Layer 3 of a small transformer language model trained on English Wikipedia (15 layers, counted from 0, width 96).
In attention head 0, each number of a token's query is one row of weights dot the token's vector x plus its bias. The head spreads its attention over the tokens so far by the softmax of query dot key.

Query weights of the head. A number n stands for n times 0.01.
q0 (bias 0.045): -42 -34 0 -3 5 -15 -46 -16 -15 -21 -2 8 -14 -7 -15 15 31 22 7 9 12 2 17 20 3 1 0 -8 -14 5 28 15 -19 -3 -9 25 7 8 -2 34 -12 25 -9 1 6 -14 12 -22 -15 -6 -3 -4 29 -22 24 24 17 -6 -48 24 4 -2 -7 2 29 20 5 -17 9 4 -16 -14 -36 25 -9 -6 20 19 -21 -11 -27 9 38 12 5 1 -34 22 -25 0 59 1 10 14 -33 -26
q1 (bias -0.228): 15 0 -49 -5 -14 39 44 44 38 -2 -21 -7 -11 22 7 -29 -26 0 -24 20 -19 13 15 -5 2 24 -8 9 36 -26 -62 -45 27 23 1 -16 26 -10 11 -52 -23 -14 15 -28 27 35 16 12 18 -31 -25 15 -19 34 -28 1 -19 -18 87 -7 28 -15 6 22 -32 -9 -16 11 -35 4 -3 16 11 9 22 14 -30 -24 11 9 21 -18 -23 -31 -1 -12 -5 -37 34 -1 -41 29 -26 1 24 -10
q2 (bias 1.110): -28 47 45 13 37 -71 -71 -55 6 -32 80 7 38 -56 1 99 4 -33 14 -22 -11 -24 -46 59 -45 -60 50 -4 -51 39 38 34 3 -57 -2 32 -14 56 6 38 70 19 -61 26 -13 -39 -22 -10 -15 59 47 20 75 -51 14 -13 27 0 -35 -22 -44 -40 13 -17 -16 -9 41 15 26 -76 -25 -38 33 4 -48 -1 2 -23 -60 12 -66 35 19 -37 55 30 47 42 14 -41 89 -52 49 -30 -23 -10
q3 (bias -0.832): 32 -8 -26 -8 -17 43 48 37 -26 28 -69 11 6 43 3 -49 -10 10 -17 20 -18 22 23 -34 26 30 -32 -8 28 -9 -15 -12 -6 39 7 -28 -1 -27 7 3 -62 -12 38 6 6 32 16 -22 6 -41 -44 -21 -42 23 -8 4 -22 12 28 2 10 35 -22 -9 13 1 -38 -26 -23 56 30 29 -25 1 35 -6 14 6 59 -27 44 -27 -37 29 -43 -25 -39 -15 1 31 -38 20 -52 14 -4 -4
q4 (bias 0.021): -3 -22 -4 -6 -1 15 -20 -12 -1 16 7 5 1 27 1 -11 19 6 7 3 15 -16 1 6 -8 18 26 -24 -7 -21 -16 7 -1 -9 17 -23 20 -4 4 -1 -6 4 8 20 4 -3 -5 -2 -4 -6 2 10 8 13 5 -15 -8 4 -8 22 -4 -1 -9 10 -9 9 5 5 8 3 -15 11 7 11 1 -3 9 -18 7 -38 24 -24 -8 -5 5 -1 -2 -16 4 -1 3 12 12 4 -4 8
q5 (bias 0.090): -8 15 17 8 7 -7 -40 -27 -28 2 22 21 15 0 -8 2 -7 2 18 -12 7 -6 -16 -1 2 3 -5 -9 -32 -2 20 44 -21 -19 -9 5 -5 15 -12 38 31 0 -28 -14 5 14 -15 6 -1 -10 -2 -13 4 -21 -5 -19 7 20 -5 -8 -21 7 -4 -18 9 -1 18 -3 6 -2 2 -14 20 0 3 -8 28 7 -17 -7 -27 5 8 -16 6 6 2 5 7 11 34 -22 10 -1 -14 18
q6 (bias -0.226): 9 -14 8 -13 -20 19 4 -2 -16 19 -21 -6 0 11 -9 -21 -1 17 -12 -12 5 7 13 -22 23 30 -19 3 18 -11 22 5 -30 15 16 -10 -15 -17 -5 -1 -13 -12 25 6 -13 -2 19 -15 -13 -9 -6 -19 -7 7 -7 18 -5 11 -32 18 5 17 -8 12 29 13 3 -22 -11 28 29 19 -20 -9 0 9 29 18 30 -10 32 -4 -4 33 -11 -5 -17 -14 -20 4 -19 0 -21 1 19 -4
q7 (bias -0.007): 16 2 11 -1 -14 1 1 -4 -11 -1 -1 22 -8 -3 7 -3 -3 1 -11 16 1 9 -11 -3 -20 -18 11 -24 -5 39 -19 4 25 5 8 9 12 17 15 20 6 -2 -18 13 5 13 1 -10 27 -11 -14 4 -4 -14 -6 -40 -9 12 44 -20 7 -6 -10 3 -16 -13 5 -4 19 -13 -13 11 2 2 8 0 -14 -15 -8 -5 -30 -13 -5 -31 -18 -1 -5 2 16 17 9 10 6 -1 -24 14
q8 (bias -0.155): -17 -17 -9 21 13 -5 4 23 22 -8 7 -29 3 -2 -36 -12 -4 6 28 8 6 -24 1 -4 -5 0 -9 16 -3 -25 4 22 -21 -16 8 -17 -15 -19 -19 3 -28 -1 5 21 4 1 -15 0 15 -9 23 3 25 10 -6 27 -2 -45 -15 16 -7 -17 11 -40 6 12 3 5 20 2 4 1 24 -2 -13 5 9 -1 18 -5 12 4 2 23 28 29 12 -19 9 -3 -9 12 -17 19 -4 20
q9 (bias 0.280): -10 -10 10 -2 -17 -9 14 -11 12 -20 21 -9 -13 -14 -15 3 33 -16 24 10 -7 2 -5 -7 -18 -4 2 9 15 -7 -11 -5 8 1 -7 13 35 12 3 -15 -11 26 22 21 3 -14 -14 11 1 -13 -2 -13 -14 8 -8 -14 -4 -15 44 -13 15 6 -15 0 13 0 5 16 8 5 -10 -4 17 18 5 -9 -18 -6 1 10 3 -11 -1 -31 16 -32 -15 2 41 -15 -6 20 10 1 -11 15
q10 (bias 0.112): -44 -5 13 -26 7 8 15 -17 15 -3 -18 6 -20 -12 -29 9 25 17 -9 2 7 9 25 2 -27 33 -17 5 -12 -18 22 25 9 27 -17 -20 -10 -15 -8 8 -9 -2 8 2 -17 -15 -19 -6 2 12 1 -27 12 26 -6 -13 12 -16 -5 1 17 22 8 16 -2 -8 -4 1 3 -5 -16 0 0 -20 17 -3 -21 26 2 23 -10 6 25 2 23 25 0 -14 8 -7 26 -15 -4 -17 20 4
q11 (bias -0.052): 22 7 -7 3 -37 -11 23 -20 16 -15 6 -16 10 -16 -1 9 -25 4 -7 -5 -4 -14 -1 -33 -8 15 11 -14 11 22 -1 17 -2 -9 23 2 -10 -4 8 28 -13 0 0 1 0 30 4 4 -40 -12 -2 -6 -8 -2 16 5 -27 -7 63 -15 2 -21 5 -7 -3 5 22 20 31 6 -13 19 34 1 12 -26 -8 -8 -4 -12 0 -4 -40 11 1 -10 6 30 26 1 -26 -1 -30 6 -6 27
q12 (bias -0.068): -16 17 30 -15 -20 -6 -1 -14 6 28 -2 -3 19 -13 17 -6 -2 -8 -2 0 1 -9 18 -32 17 -4 -7 6 -12 -18 -11 10 -23 -11 -33 5 -6 10 -4 16 19 -7 24 -17 11 14 -10 -23 -37 11 -25 -22 3 0 13 0 -14 -14 -8 25 23 24 -8 -23 11 17 0 -15 -6 14 -4 -14 -10 2 1 23 -4 13 9 18 11 6 13 21 18 0 -9 -11 -4 1 43 5 -23 -20 2 -10
q13 (bias 0.212): 15 -29 9 -25 -23 -1 14 3 -13 -2 -9 -10 0 2 -13 9 -13 52 3 3 7 19 17 13 -13 -2 3 8 2 19 -35 20 -16 9 12 -17 4 4 2 -27 -22 10 30 -1 -9 -12 -6 -5 -26 10 4 3 13 -21 -15 -16 2 -13 -21 18 22 16 1 -18 -10 -23 -23 -4 6 16 -44 7 -2 20 17 -2 -8 18 10 17 -4 11 34 -6 14 -16 -5 -18 -4 3 8 28 -13 20 -9 17
q14 (bias 0.052): 14 -38 -3 -7 -19 25 6 -24 -9 27 24 6 16 8 3 -41 0 25 20 -19 2 8 0 -6 30 16 4 -20 -7 1 -39 14 -3 -1 4 -16 3 3 -2 -25 11 -12 -9 4 3 2 10 3 -27 0 5 7 6 -19 10 24 13 1 -5 -1 -2 20 -9 -12 -19 1 33 -7 -31 11 -22 15 -24 41 9 -5 -7 25 19 -6 3 -2 4 -3 8 -24 16 -19 -7 -2 -4 -11 19 -9 1 -22
q15 (bias -0.202): -20 34 -15 -4 1 -27 -19 -3 34 5 -30 17 25 12 -6 0 -3 -25 -3 7 41 -2 -31 3 17 16 -10 -3 -22 -32 -13 15 -2 6 -32 2 -8 -12 -19 -13 13 -7 -3 -13 2 34 -22 -38 -7 -16 -11 1 -16 1 30 16 -1 -17 -7 2 29 8 6 -16 17 0 11 8 -4 10 10 -14 14 -12 3 27 27 12 14 8 -15 32 24 8 6 17 5 -9 -34 1 -3 -12 -21 -15 13 -27
q16 (bias -0.151): -24 -10 3 20 14 -18 22 -8 21 12 -5 4 -17 1 -20 -4 45 -11 21 8 24 1 -30 -2 14 5 5 8 8 -31 -3 39 -1 -3 -15 -41 2 10 -44 34 -28 7 -31 35 3 22 20 -14 -13 23 9 -18 -1 -1 8 0 0 -28 -9 -10 -2 -2 -10 -5 11 2 35 -9 17 -16 21 11 -20 -28 2 30 25 14 -19 -12 -5 -15 -6 6 10 3 6 -5 -29 -27 27 0 -10 -2 17 -30
q17 (bias -0.043): -9 23 -28 -9 1 28 -22 -5 28 -9 -28 10 -23 -5 -37 9 2 -18 43 0 -9 -4 -15 -2 -17 11 1 -15 -23 -8 32 17 -15 15 -23 24 -11 -6 16 -5 32 -3 -8 -19 0 -6 -11 -32 -6 -2 9 18 14 14 -9 11 23 -17 -5 9 26 15 4 -31 1 10 4 0 -10 -4 18 4 17 9 -16 0 -11 -2 23 38 0 -4 1 23 23 -1 -29 -33 -21 -15 32 -17 -5 9 -4 -13
q18 (bias -0.013): 12 -9 13 16 -5 12 -18 3 -7 15 9 -5 -5 -15 0 -38 15 34 7 -10 -4 -6 17 -14 -21 -3 -21 -20 -29 15 -9 1 -21 -17 14 -15 -15 7 -12 16 -16 -8 4 5 -9 0 9 -6 6 -4 8 17 22 -2 -1 -30 28 -23 -15 22 10 -12 9 1 -17 17 23 6 -5 8 0 26 15 0 17 0 21 0 -10 9 -22 -17 16 13 15 15 19 -12 -24 14 29 -10 -9 25 -29 9
q19 (bias 0.031): 34 23 -4 -16 -5 -17 -3 27 38 45 -17 -24 14 -2 2 33 -13 0 11 10 18 11 2 10 -9 -14 1 7 10 15 13 7 -11 0 0 -6 -4 5 13 9 -18 14 37 -11 -4 -4 12 -22 -15 -1 14 22 9 -21 -17 -18 -4 -4 -12 0 3 -3 -31 -11 13 -9 -23 13 6 7 3 -2 16 -16 3 -4 -4 -5 17 20 -6 19 14 -7 17 -32 -15 -6 -31 -2 -45 4 -10 18 -7 7
q20 (bias 0.305): -7 -11 -10 14 -32 -1 18 -2 26 -25 -13 -24 -29 0 -1 -1 30 -33 28 -8 -20 -7 6 -3 1 -28 -5 -2 8 12 -10 -8 -12 16 0 -19 17 -3 2 -61 23 -12 4 3 4 -16 21 28 7 22 -15 -20 -10 44 25 3 1 0 9 -15 6 28 8 -7 26 0 -14 -4 -7 12 2 -16 3 -3 7 19 3 -12 2 -1 12 36 -15 27 -28 -19 6 10 1 -44 1 19 -21 -23 -4 -10
q21 (bias 0.027): 26 27 -24 -21 21 10 7 8 -4 -4 -29 -30 14 -5 -30 53 5 -1 6 9 -2 -5 29 5 -9 13 -1 32 8 -25 9 1 0 3 -4 -31 9 10 -8 5 -59 -1 11 -13 -4 5 -38 -16 -7 15 0 -6 -18 2 -23 24 20 -16 -26 12 -16 -10 -1 10 0 10 -3 6 1 15 -20 10 11 23 19 -22 3 -11 27 10 22 -18 -18 10 23 -9 -16 -5 32 -13 24 -7 -2 -42 -6 2
q22 (bias 0.015): 8 -15 5 22 5 -10 -29 -21 -61 -13 10 1 10 20 3 -10 13 8 6 -12 -28 -1 14 15 0 -38 -13 6 -12 -14 7 -18 10 6 15 24 24 4 -18 -27 4 19 -19 -31 -14 14 11 8 29 -18 -13 18 0 9 -18 -6 20 3 -20 16 -7 -14 7 11 -23 25 -5 10 -39 32 0 -4 -2 20 -11 10 -11 9 -24 -1 3 -2 17 3 -6 4 2 -16 -4 13 22 -14 -19 10 1 2
q23 (bias -0.056): 10 -4 -13 -4 -9 -6 28 1 24 3 10 -10 21 -19 -9 -11 20 -21 6 7 1 2 -2 -1 -2 -2 8 10 -12 -1 8 23 1 0 -14 18 -8 -3 3 0 -14 1 20 8 10 -32 -7 4 -13 -15 17 -1 -13 3 -27 -3 0 -32 45 -2 -15 -17 -18 -30 8 -16 -6 12 20 15 6 12 30 3 -6 -7 -12 -18 32 3 33 -37 -15 20 18 -9 -31 -8 30 -3 -8 14 20 17 -26 2
q24 (bias -0.030): -4 38 -5 17 10 -19 5 -10 -11 -25 7 -10 -25 -11 -6 21 26 -29 -6 12 0 -13 -35 -4 1 0 -3 0 1 -7 30 23 8 8 9 -1 7 -5 -4 34 -11 0 -14 20 10 16 7 0 3 0 0 -7 -16 16 17 -10 -16 -1 44 -15 -10 -13 -5 14 2 -3 -18 2 37 -22 0 4 24 -22 5 -1 7 -21 -33 -18 -17 -32 -16 2 -2 23 -3 31 17 6 -29 5 -7 8 -9 13
q25 (bias 0.100): -3 -12 -3 -21 -24 1 31 -11 7 -9 -4 -5 10 4 -12 7 -4 -2 13 2 12 8 -11 -9 -20 -3 9 -10 -23 -12 -14 15 15 23 -24 -7 20 -12 22 -24 7 12 5 -6 1 4 15 -18 -12 -21 -11 -18 -6 10 14 49 -6 -30 34 1 6 2 -7 -36 -8 -7 -6 11 -1 7 -32 18 9 2 14 18 -19 16 36 13 -10 28 44 9 4 7 -20 -28 -1 -3 -2 19 -14 -4 13 -9
q26 (bias 0.175): 10 -30 17 8 -12 -4 21 -3 -5 17 7 -11 -12 8 32 -13 13 18 -7 -7 -13 13 5 0 16 -11 -4 -4 23 -16 -11 8 -20 6 13 -11 -4 16 11 -17 -5 -2 24 15 -8 -22 49 26 -35 41 9 -15 -2 -12 14 4 0 17 -31 26 -29 33 -5 -25 1 -24 -32 -23 -9 1 4 12 -31 -11 -15 -2 -4 8 -12 8 14 9 1 18 -18 -12 16 7 -25 -7 -15 9 2 13 -6 -8
q27 (bias 0.024): -8 7 -9 10 13 -28 4 -12 -24 -22 -20 -8 9 15 7 -15 4 -18 5 -10 -20 -2 5 0 9 -14 -20 -12 20 -9 -6 7 -4 -14 -2 2 -11 13 7 -20 -11 10 5 9 -8 17 4 4 -7 2 -13 -37 -21 -24 38 12 6 -13 -9 19 1 -23 0 -10 -4 4 -20 16 -16 20 -15 -9 -8 15 6 -9 -7 29 -2 25 16 -4 8 37 -3 -2 32 3 9 18 -12 -25 -33 28 -20 2
q28 (bias 0.143): -30 -30 2 -22 9 -16 28 21 -27 -24 17 4 -11 -8 -17 -17 27 17 2 -2 -12 -2 24 -7 17 1 -14 22 2 -38 -10 -2 -1 -8 10 8 0 2 -14 -15 -2 12 23 13 22 -26 -9 25 -16 15 3 -16 -11 6 -4 17 12 -14 -7 12 -4 15 3 -4 27 -8 -19 -31 -19 13 -4 -15 -8 10 -15 8 -3 29 -8 -29 41 -20 -5 9 18 -25 -11 -4 31 -6 2 16 21 16 17 7
q29 (bias -0.046): 15 1 13 -37 -23 -16 5 -22 10 23 -17 9 29 -29 14 14 -23 -18 -31 1 40 -10 19 -14 14 25 -12 14 -5 -4 -27 -35 -7 7 7 29 -8 14 8 18 22 -3 46 -10 -5 19 -32 9 6 -4 -9 -4 -30 -29 -14 -3 -22 14 9 14 19 9 9 -15 9 -34 7 5 54 25 9 21 5 -11 -2 -15 -13 -21 7 -12 -19 9 8 -3 11 -12 -16 -10 8 11 -9 -10 8 -24 -8 19
q30 (bias 0.107): 7 -46 6 -9 -28 27 28 -4 -5 17 41 1 31 -14 2 -11 -4 -3 3 -9 -14 1 -1 -15 -5 -7 22 22 -8 14 -43 -18 12 9 14 9 -1 1 0 -27 17 6 23 -13 -5 -26 -1 26 -2 -4 2 25 13 16 -29 24 -11 2 31 -6 -13 -9 6 9 -27 -12 9 1 -11 17 9 -5 -18 29 10 -5 -12 -7 11 -29 22 -15 -22 -27 8 -44 4 -11 40 -12 2 28 -1 5 20 11
q31 (bias 0.084): 20 -11 16 -10 23 22 1 1 -17 5 -11 -23 -6 19 11 -1 1 14 -24 -1 12 -6 8 -10 -29 14 1 -21 5 22 -27 -21 -14 -9 1 -11 17 9 11 -4 1 -20 27 3 -17 -20 7 24 35 -1 17 -15 -3 -28 -2 10 8 6 16 -17 -17 -15 1 -17 -13 -14 -16 11 7 5 -21 6 10 3 9 3 -25 0 28 15 -21 -8 -5 5 0 25 -3 -1 6 24 -17 -2 3 2 -11 17

Each question shows a short text with each token's key, already scaled and adjusted for position as the last token sees it. A number n stands for n times 0.021.

Then comes the last token's vector x. A number n stands for n times 0.038.

0 "ari": -4 -2 24 -30 3 7 -17 51 2 1 3 -9 3 0 3 -1 1 -1 5 -6 -3 4 4 4 1 1 6 6 7 1 -5 3
1 "th": -9 -2 26 -26 7 11 -26 59 -1 -4 6 -6 4 4 6 -2 6 -1 -3 -3 0 15 -2 5 0 5 10 12 13 1 -1 8
2 " |": 9 -2 44 -40 -4 6 -41 71 -15 9 -1 1 5 -1 1 -5 -2 -10 -5 -5 0 2 8 -2 -1 -3 3 0 5 11 11 2
3 "\n": 2 -6 48 -42 -5 7 -38 72 1 12 2 3 -1 -6 -9 -3 -3 0 -1 -5 11 -3 2 4 2 1 -5 -1 -4 5 10 8
4 "|": 0 3 56 -43 1 7 -52 84 -17 19 -3 1 4 1 5 -5 -1 -7 -9 -9 1 -1 5 -3 2 5 1 -3 6 8 11 7
5 " ": 5 -5 32 -34 5 10 -27 56 -5 -5 0 -2 9 -3 -1 1 -8 3 -1 -7 6 1 -1 -9 -4 -9 5 5 4 6 -5 0
x: 7 3 3 10 6 -11 3 -21 -7 8 8 -55 7 1 -6 7 1 -5 -1 -6 -6 12 -4 13 -7 1 7 3 -7 -2 9 20 -1 -5 0 6 36 5 -7 -6 -1 23 -4 -7 0 -30 -5 1 -6 -2 30 1 0 -9 1 6 15 -5 -10 7 5 -11 -14 -2 6 7 10 -1 -4 3 -2 -7 5 0 1 -9 14 2 3 10 -4 6 7 -19 9 15 -1 6 0 2 5 -6 -1 -13 -1 4
Which two tokens does the last token look at most, in order? 4 "|", 3 "\n"

0 "-": 1 -2 35 -38 3 0 -23 41 -1 0 -1 -2 5 -1 -4 -2 -6 8 3 0 9 14 17 -7 -4 -2 -2 -3 0 -3 3 -4
1 "C": 1 -3 29 -35 17 11 -30 60 -2 -3 7 -8 1 3 -3 7 2 -1 0 -3 7 0 3 -9 -7 4 3 -3 4 7 -4 6
2 " Conference": 3 -2 28 -33 -6 7 -21 49 11 2 13 6 7 1 -4 5 1 -5 4 -8 11 10 3 8 1 3 -5 0 6 5 5 7
3 " dis": -2 -6 30 -32 -10 30 -33 61 8 -12 3 -3 -4 0 -11 16 -1 9 2 5 2 4 -6 9 1 4 -5 -4 -1 7 -8 0
4 "band": 2 -14 22 -33 6 7 -24 44 8 -2 2 1 3 -2 -1 10 -4 0 -8 -1 5 18 4 8 -1 10 -9 -2 3 6 4 3
5 "ed": -6 -7 32 -34 1 7 -30 55 8 -5 6 8 5 -6 2 5 5 5 -4 0 8 3 -8 8 11 8 4 -3 0 3 -1 5
x: 1 8 -12 3 17 -24 -20 -13 -7 12 10 13 7 -1 0 -1 8 -5 -14 -42 -14 6 -14 1 -2 -3 -3 -12 -25 -15 15 -7 12 5 -3 10 -3 32 -19 -8 5 7 1 -11 -6 -21 4 -5 29 15 1 9 -6 10 11 -17 11 -4 -16 18 -7 -14 85 12 -7 -5 -1 13 -3 -22 17 -9 20 -2 3 -10 6 -9 1 3 6 9 -2 -3 -1 -7 13 -5 3 4 -1 -14 12 -1 4 2
To which token does the last token give the most attention? 0 "-"

0 " ": -5 -1 26 -32 4 5 -14 48 -2 -6 3 -5 10 -2 -5 1 -8 2 -1 -5 9 7 5 -7 -3 -6 3 5 5 8 -1 -1
1 "1": -2 -12 26 -31 11 1 -11 53 -2 -8 2 -5 5 -5 -2 4 17 -6 -10 -8 -2 2 -2 -9 4 -2 2 5 -1 -1 2 1
2 "2": -10 -8 24 -32 3 -11 -3 45 -2 -4 -4 -2 10 1 2 1 10 -6 -6 -4 2 -4 0 -8 -3 -2 11 2 3 0 6 -1
3 "5": 0 -6 27 -31 -9 0 -17 60 -5 -5 5 -5 11 -2 2 3 14 -8 -2 -9 1 -4 -5 -8 1 2 11 1 0 5 1 4
4 " |": 1 -3 45 -39 9 2 -38 73 -16 10 0 2 5 -2 -2 -5 -5 -7 -6 -7 0 3 11 -1 1 -1 0 -2 2 13 12 4
5 " ": 2 -7 31 -32 4 6 -28 59 -8 -5 -7 2 13 -3 0 2 -6 -4 -4 -3 6 3 -1 -8 -4 -10 6 7 4 9 1 -2
x: 2 3 2 3 13 -18 4 -25 -3 4 18 -53 13 1 1 8 0 -14 4 -6 0 7 -5 14 -7 2 -1 0 -7 -8 4 19 -3 -10 -3 -2 39 4 0 -4 2 18 -3 -7 1 -30 -6 5 3 -1 22 4 -3 -16 3 1 15 -6 -3 -2 -6 0 -12 4 1 6 13 3 3 3 4 10 10 4 -11 -12 5 -3 2 6 -1 9 4 -20 4 13 0 12 7 0 2 -3 1 -5 -10 10
To which token does the last token give the most attention? 4 " |"

0 ",": -5 1 37 -38 4 17 -27 47 7 -6 6 6 0 -7 -5 -5 5 3 4 -4 5 8 6 -4 7 -6 1 6 -4 -8 3 1
1 "6": -9 -4 28 -31 0 -1 -16 50 -3 -5 5 -3 12 -2 5 -1 12 -6 3 -4 2 1 -6 -7 0 -3 12 6 4 -1 2 1
2 "5": -3 -5 28 -30 -4 2 -20 56 -4 -6 3 -3 13 -1 8 3 16 -5 1 -4 2 -5 -8 -9 -3 -1 15 6 1 0 1 -1
3 "2": -5 -6 27 -32 -4 -10 -9 47 -4 -4 -3 -1 14 0 6 4 12 -1 -4 -2 2 -6 -2 -8 -5 -1 11 5 1 -2 4 -4
4 " |": 1 -3 45 -39 10 1 -37 70 -15 9 0 3 6 -1 -1 -5 -6 -6 -5 -6 1 3 10 -1 0 -1 1 -1 2 11 12 3
5 " ": 2 -7 31 -31 4 7 -29 60 -8 -6 -6 2 14 -2 0 3 -6 -2 -4 -2 5 3 -2 -8 -4 -10 5 7 3 9 0 -1
x: 1 3 2 5 12 -18 4 -26 -2 3 15 -53 13 1 0 8 1 -13 4 -5 2 7 -6 12 -7 0 -1 -1 -7 -7 3 18 -2 -9 -4 -2 40 1 0 -4 2 18 -4 -6 -1 -27 -7 6 1 -2 24 5 -2 -16 5 2 18 -6 -2 -2 -7 -2 -14 5 2 4 13 7 5 2 2 9 8 5 -10 -13 1 -2 3 7 -1 8 5 -21 5 14 -1 11 7 -2 3 -3 1 -6 -8 10
To which token does the last token give the most attention? 4 " |"

0 " Fu": -2 0 29 -34 13 25 -37 52 6 -3 10 -1 0 -6 -2 17 3 0 -7 -6 3 -1 3 -2 -1 8 -3 2 2 4 -3 -1
1 "ji": -2 -6 24 -30 4 3 -18 49 1 -2 6 -3 4 -1 -2 8 1 -6 -3 -8 -4 6 6 5 1 3 -2 5 8 8 3 3
2 ",": -2 -3 38 -38 -6 18 -31 49 6 -6 6 8 1 -5 -4 -6 4 2 4 -4 5 8 4 -4 5 -6 2 5 -4 -9 4 0
3 " F": -23 -4 32 -34 -18 22 -43 60 7 0 3 -7 0 0 -4 13 0 -2 -5 -2 5 -1 1 4 -2 7 1 -5 7 6 1 5
4 "ux": 1 -5 30 -34 2 -3 -20 57 -5 0 5 1 8 -2 4 7 -9 1 -6 -7 9 6 9 8 -2 14 1 -1 7 14 11 7
5 "ing": -8 -8 32 -32 0 5 -28 60 5 -5 6 0 1 -7 -3 8 5 0 -4 -3 14 1 -1 5 7 9 7 -8 2 3 1 4
x: 14 3 -13 -3 -15 -10 -6 -12 0 20 14 -3 -1 -6 8 5 13 -8 -12 -16 7 -35 -12 19 18 10 3 -1 -8 -13 7 2 9 -21 -9 7 -21 20 -8 -3 4 3 -1 -11 -22 -26 11 -2 1 15 -8 16 -3 -3 24 -2 23 -12 -10 -5 -26 7 49 14 -1 -10 7 25 7 -34 -4 -2 33 -9 10 -15 10 -4 -5 8 4 18 -17 3 4 -9 26 -4 1 4 -16 -16 2 8 -14 5
To which token does the last token give the most attention? 2 ","

0 " |": -8 -2 45 -40 -6 9 -47 77 -15 9 -3 2 5 -1 2 -3 -2 -12 -6 -4 0 1 9 -2 -2 -2 1 0 4 11 12 3
1 " Centre": -4 6 33 -34 1 10 -34 61 0 7 7 3 2 2 7 6 -8 4 -3 -5 7 2 -2 9 0 11 -5 -8 11 6 8 5
2 " to": -9 -7 36 -30 -6 32 -51 84 5 -10 6 6 8 9 4 10 -3 3 10 -5 -7 12 -1 -4 -5 10 -11 0 -9 5 -1 3
3 " centre": 11 -2 32 -32 -9 17 -34 65 0 7 3 0 2 -3 5 1 0 12 -5 0 1 7 -1 20 2 7 -6 -10 6 4 8 0
4 "-": -1 -4 36 -36 -7 -3 -26 45 -3 -1 -9 3 6 0 2 -1 0 4 5 -3 9 11 15 -7 -4 -6 -2 -2 2 -9 6 -8
5 "left": -4 1 32 -34 1 -4 -21 54 11 9 8 3 -2 -2 -17 -1 0 13 2 13 -5 19 -3 20 8 6 -15 -12 4 8 1 7
x: 14 -8 -3 22 -10 -22 -32 11 13 -5 21 -7 -4 6 13 26 31 -5 -2 1 6 2 -6 10 -3 -36 -10 -24 8 8 9 13 -20 2 -14 -1 -17 21 -6 -9 1 -5 -10 14 4 -21 -12 21 -7 7 9 10 -1 -5 28 9 0 -5 -8 -13 -33 -16 30 5 -3 3 30 -14 16 6 -21 -8 19 -17 -19 6 -16 -1 8 2 12 5 -6 7 -5 10 12 -2 -2 3 -3 -16 15 -16 4 -10
Which two tokens does the last token look at most, in order? 0 " |", 4 "-"

0 " (": 4 1 34 -37 2 15 -34 54 9 -1 -6 1 2 -4 -6 -5 -3 -3 -4 -5 15 8 7 -4 0 -9 0 10 8 -4 -1 5
1 "6": -9 -4 26 -31 4 -3 -14 52 -4 -4 3 -2 10 -3 3 -4 11 -12 -2 -7 4 2 -5 -7 3 -1 13 4 7 0 6 4
2 "4": -10 -5 25 -30 0 -2 -14 52 -4 -5 -4 -2 12 -3 7 -2 17 -7 -2 -4 4 -3 -10 -1 1 0 18 4 5 0 1 2
3 ".": -7 -6 32 -37 1 1 -29 50 -7 -4 3 -6 6 5 7 -6 8 -4 2 4 8 9 5 -11 -4 -11 14 0 -3 0 3 1
4 "0": 2 -7 30 -33 -3 5 -23 63 -3 -6 8 7 9 -5 2 8 10 2 -7 -3 -3 -10 -8 -8 4 7 3 3 -6 5 -5 1
5 ")": 1 -1 34 -34 0 1 -28 56 -7 -4 -2 5 0 -3 -2 -9 -10 -1 -3 -6 10 -1 9 -5 -4 -2 1 6 0 1 10 1
x: 29 12 9 10 7 -6 9 -3 13 -6 16 3 9 -10 5 7 12 -11 -26 -29 -2 14 -8 2 -31 -8 15 8 -8 12 -10 2 -7 -36 7 12 -5 37 2 -6 6 -15 9 1 2 7 0 -3 -3 -2 0 20 21 5 2 -9 -21 1 6 -11 -7 0 -19 9 -3 -2 5 -13 2 -12 6 0 -1 15 -8 8 -20 -14 1 2 -1 4 -3 -28 -3 15 -2 9 14 -9 5 -23 -12 -6 -3 -13
Which two tokens does the last token look at most, in order? 5 ")", 0 " ("

0 " |": -8 -2 45 -40 -6 9 -47 77 -15 9 -3 2 5 -1 2 -3 -2 -12 -6 -4 0 1 9 -2 -2 -2 1 0 4 11 12 3
1 " ": -4 -3 31 -33 -3 9 -29 59 -6 -4 -4 1 14 -3 -1 3 -6 -3 -4 -5 8 4 1 -8 -4 -7 3 7 5 9 1 -3
2 " |": 10 -3 45 -40 -4 4 -43 76 -15 10 -4 2 5 -1 0 -4 -3 -11 -8 -4 1 2 9 -1 -1 -1 1 -2 4 11 14 3
3 "\n": 2 -7 48 -42 -4 7 -39 73 1 12 1 3 -1 -6 -9 -2 -3 -1 -1 -4 12 -3 3 5 2 1 -6 -2 -4 5 12 8
4 "|": -1 2 58 -43 1 7 -56 88 -18 20 -5 2 5 2 6 -4 -1 -8 -11 -7 1 -1 5 -2 1 5 1 -3 6 9 13 7
5 " Society": -5 -3 34 -36 1 16 -35 63 3 3 10 -2 3 -2 6 12 4 -1 2 -4 11 -2 2 1 -3 9 -1 -8 2 0 6 2
x: -9 4 11 -32 4 -17 6 -7 -14 7 -3 10 -5 -2 12 -1 8 4 20 -27 -9 -23 -9 12 -4 -8 6 -18 -5 7 2 9 -14 -15 21 13 -46 23 6 5 16 -7 -9 -4 33 -8 0 3 -32 19 17 2 20 -13 0 7 18 8 -8 -14 -41 -26 6 1 -19 -2 -1 33 6 -6 -9 -2 -8 2 -10 9 4 14 -8 5 -1 19 -3 7 8 -1 18 2 11 4 3 -21 -15 -13 -18 5
To which token does the last token give the most attention? 4 "|"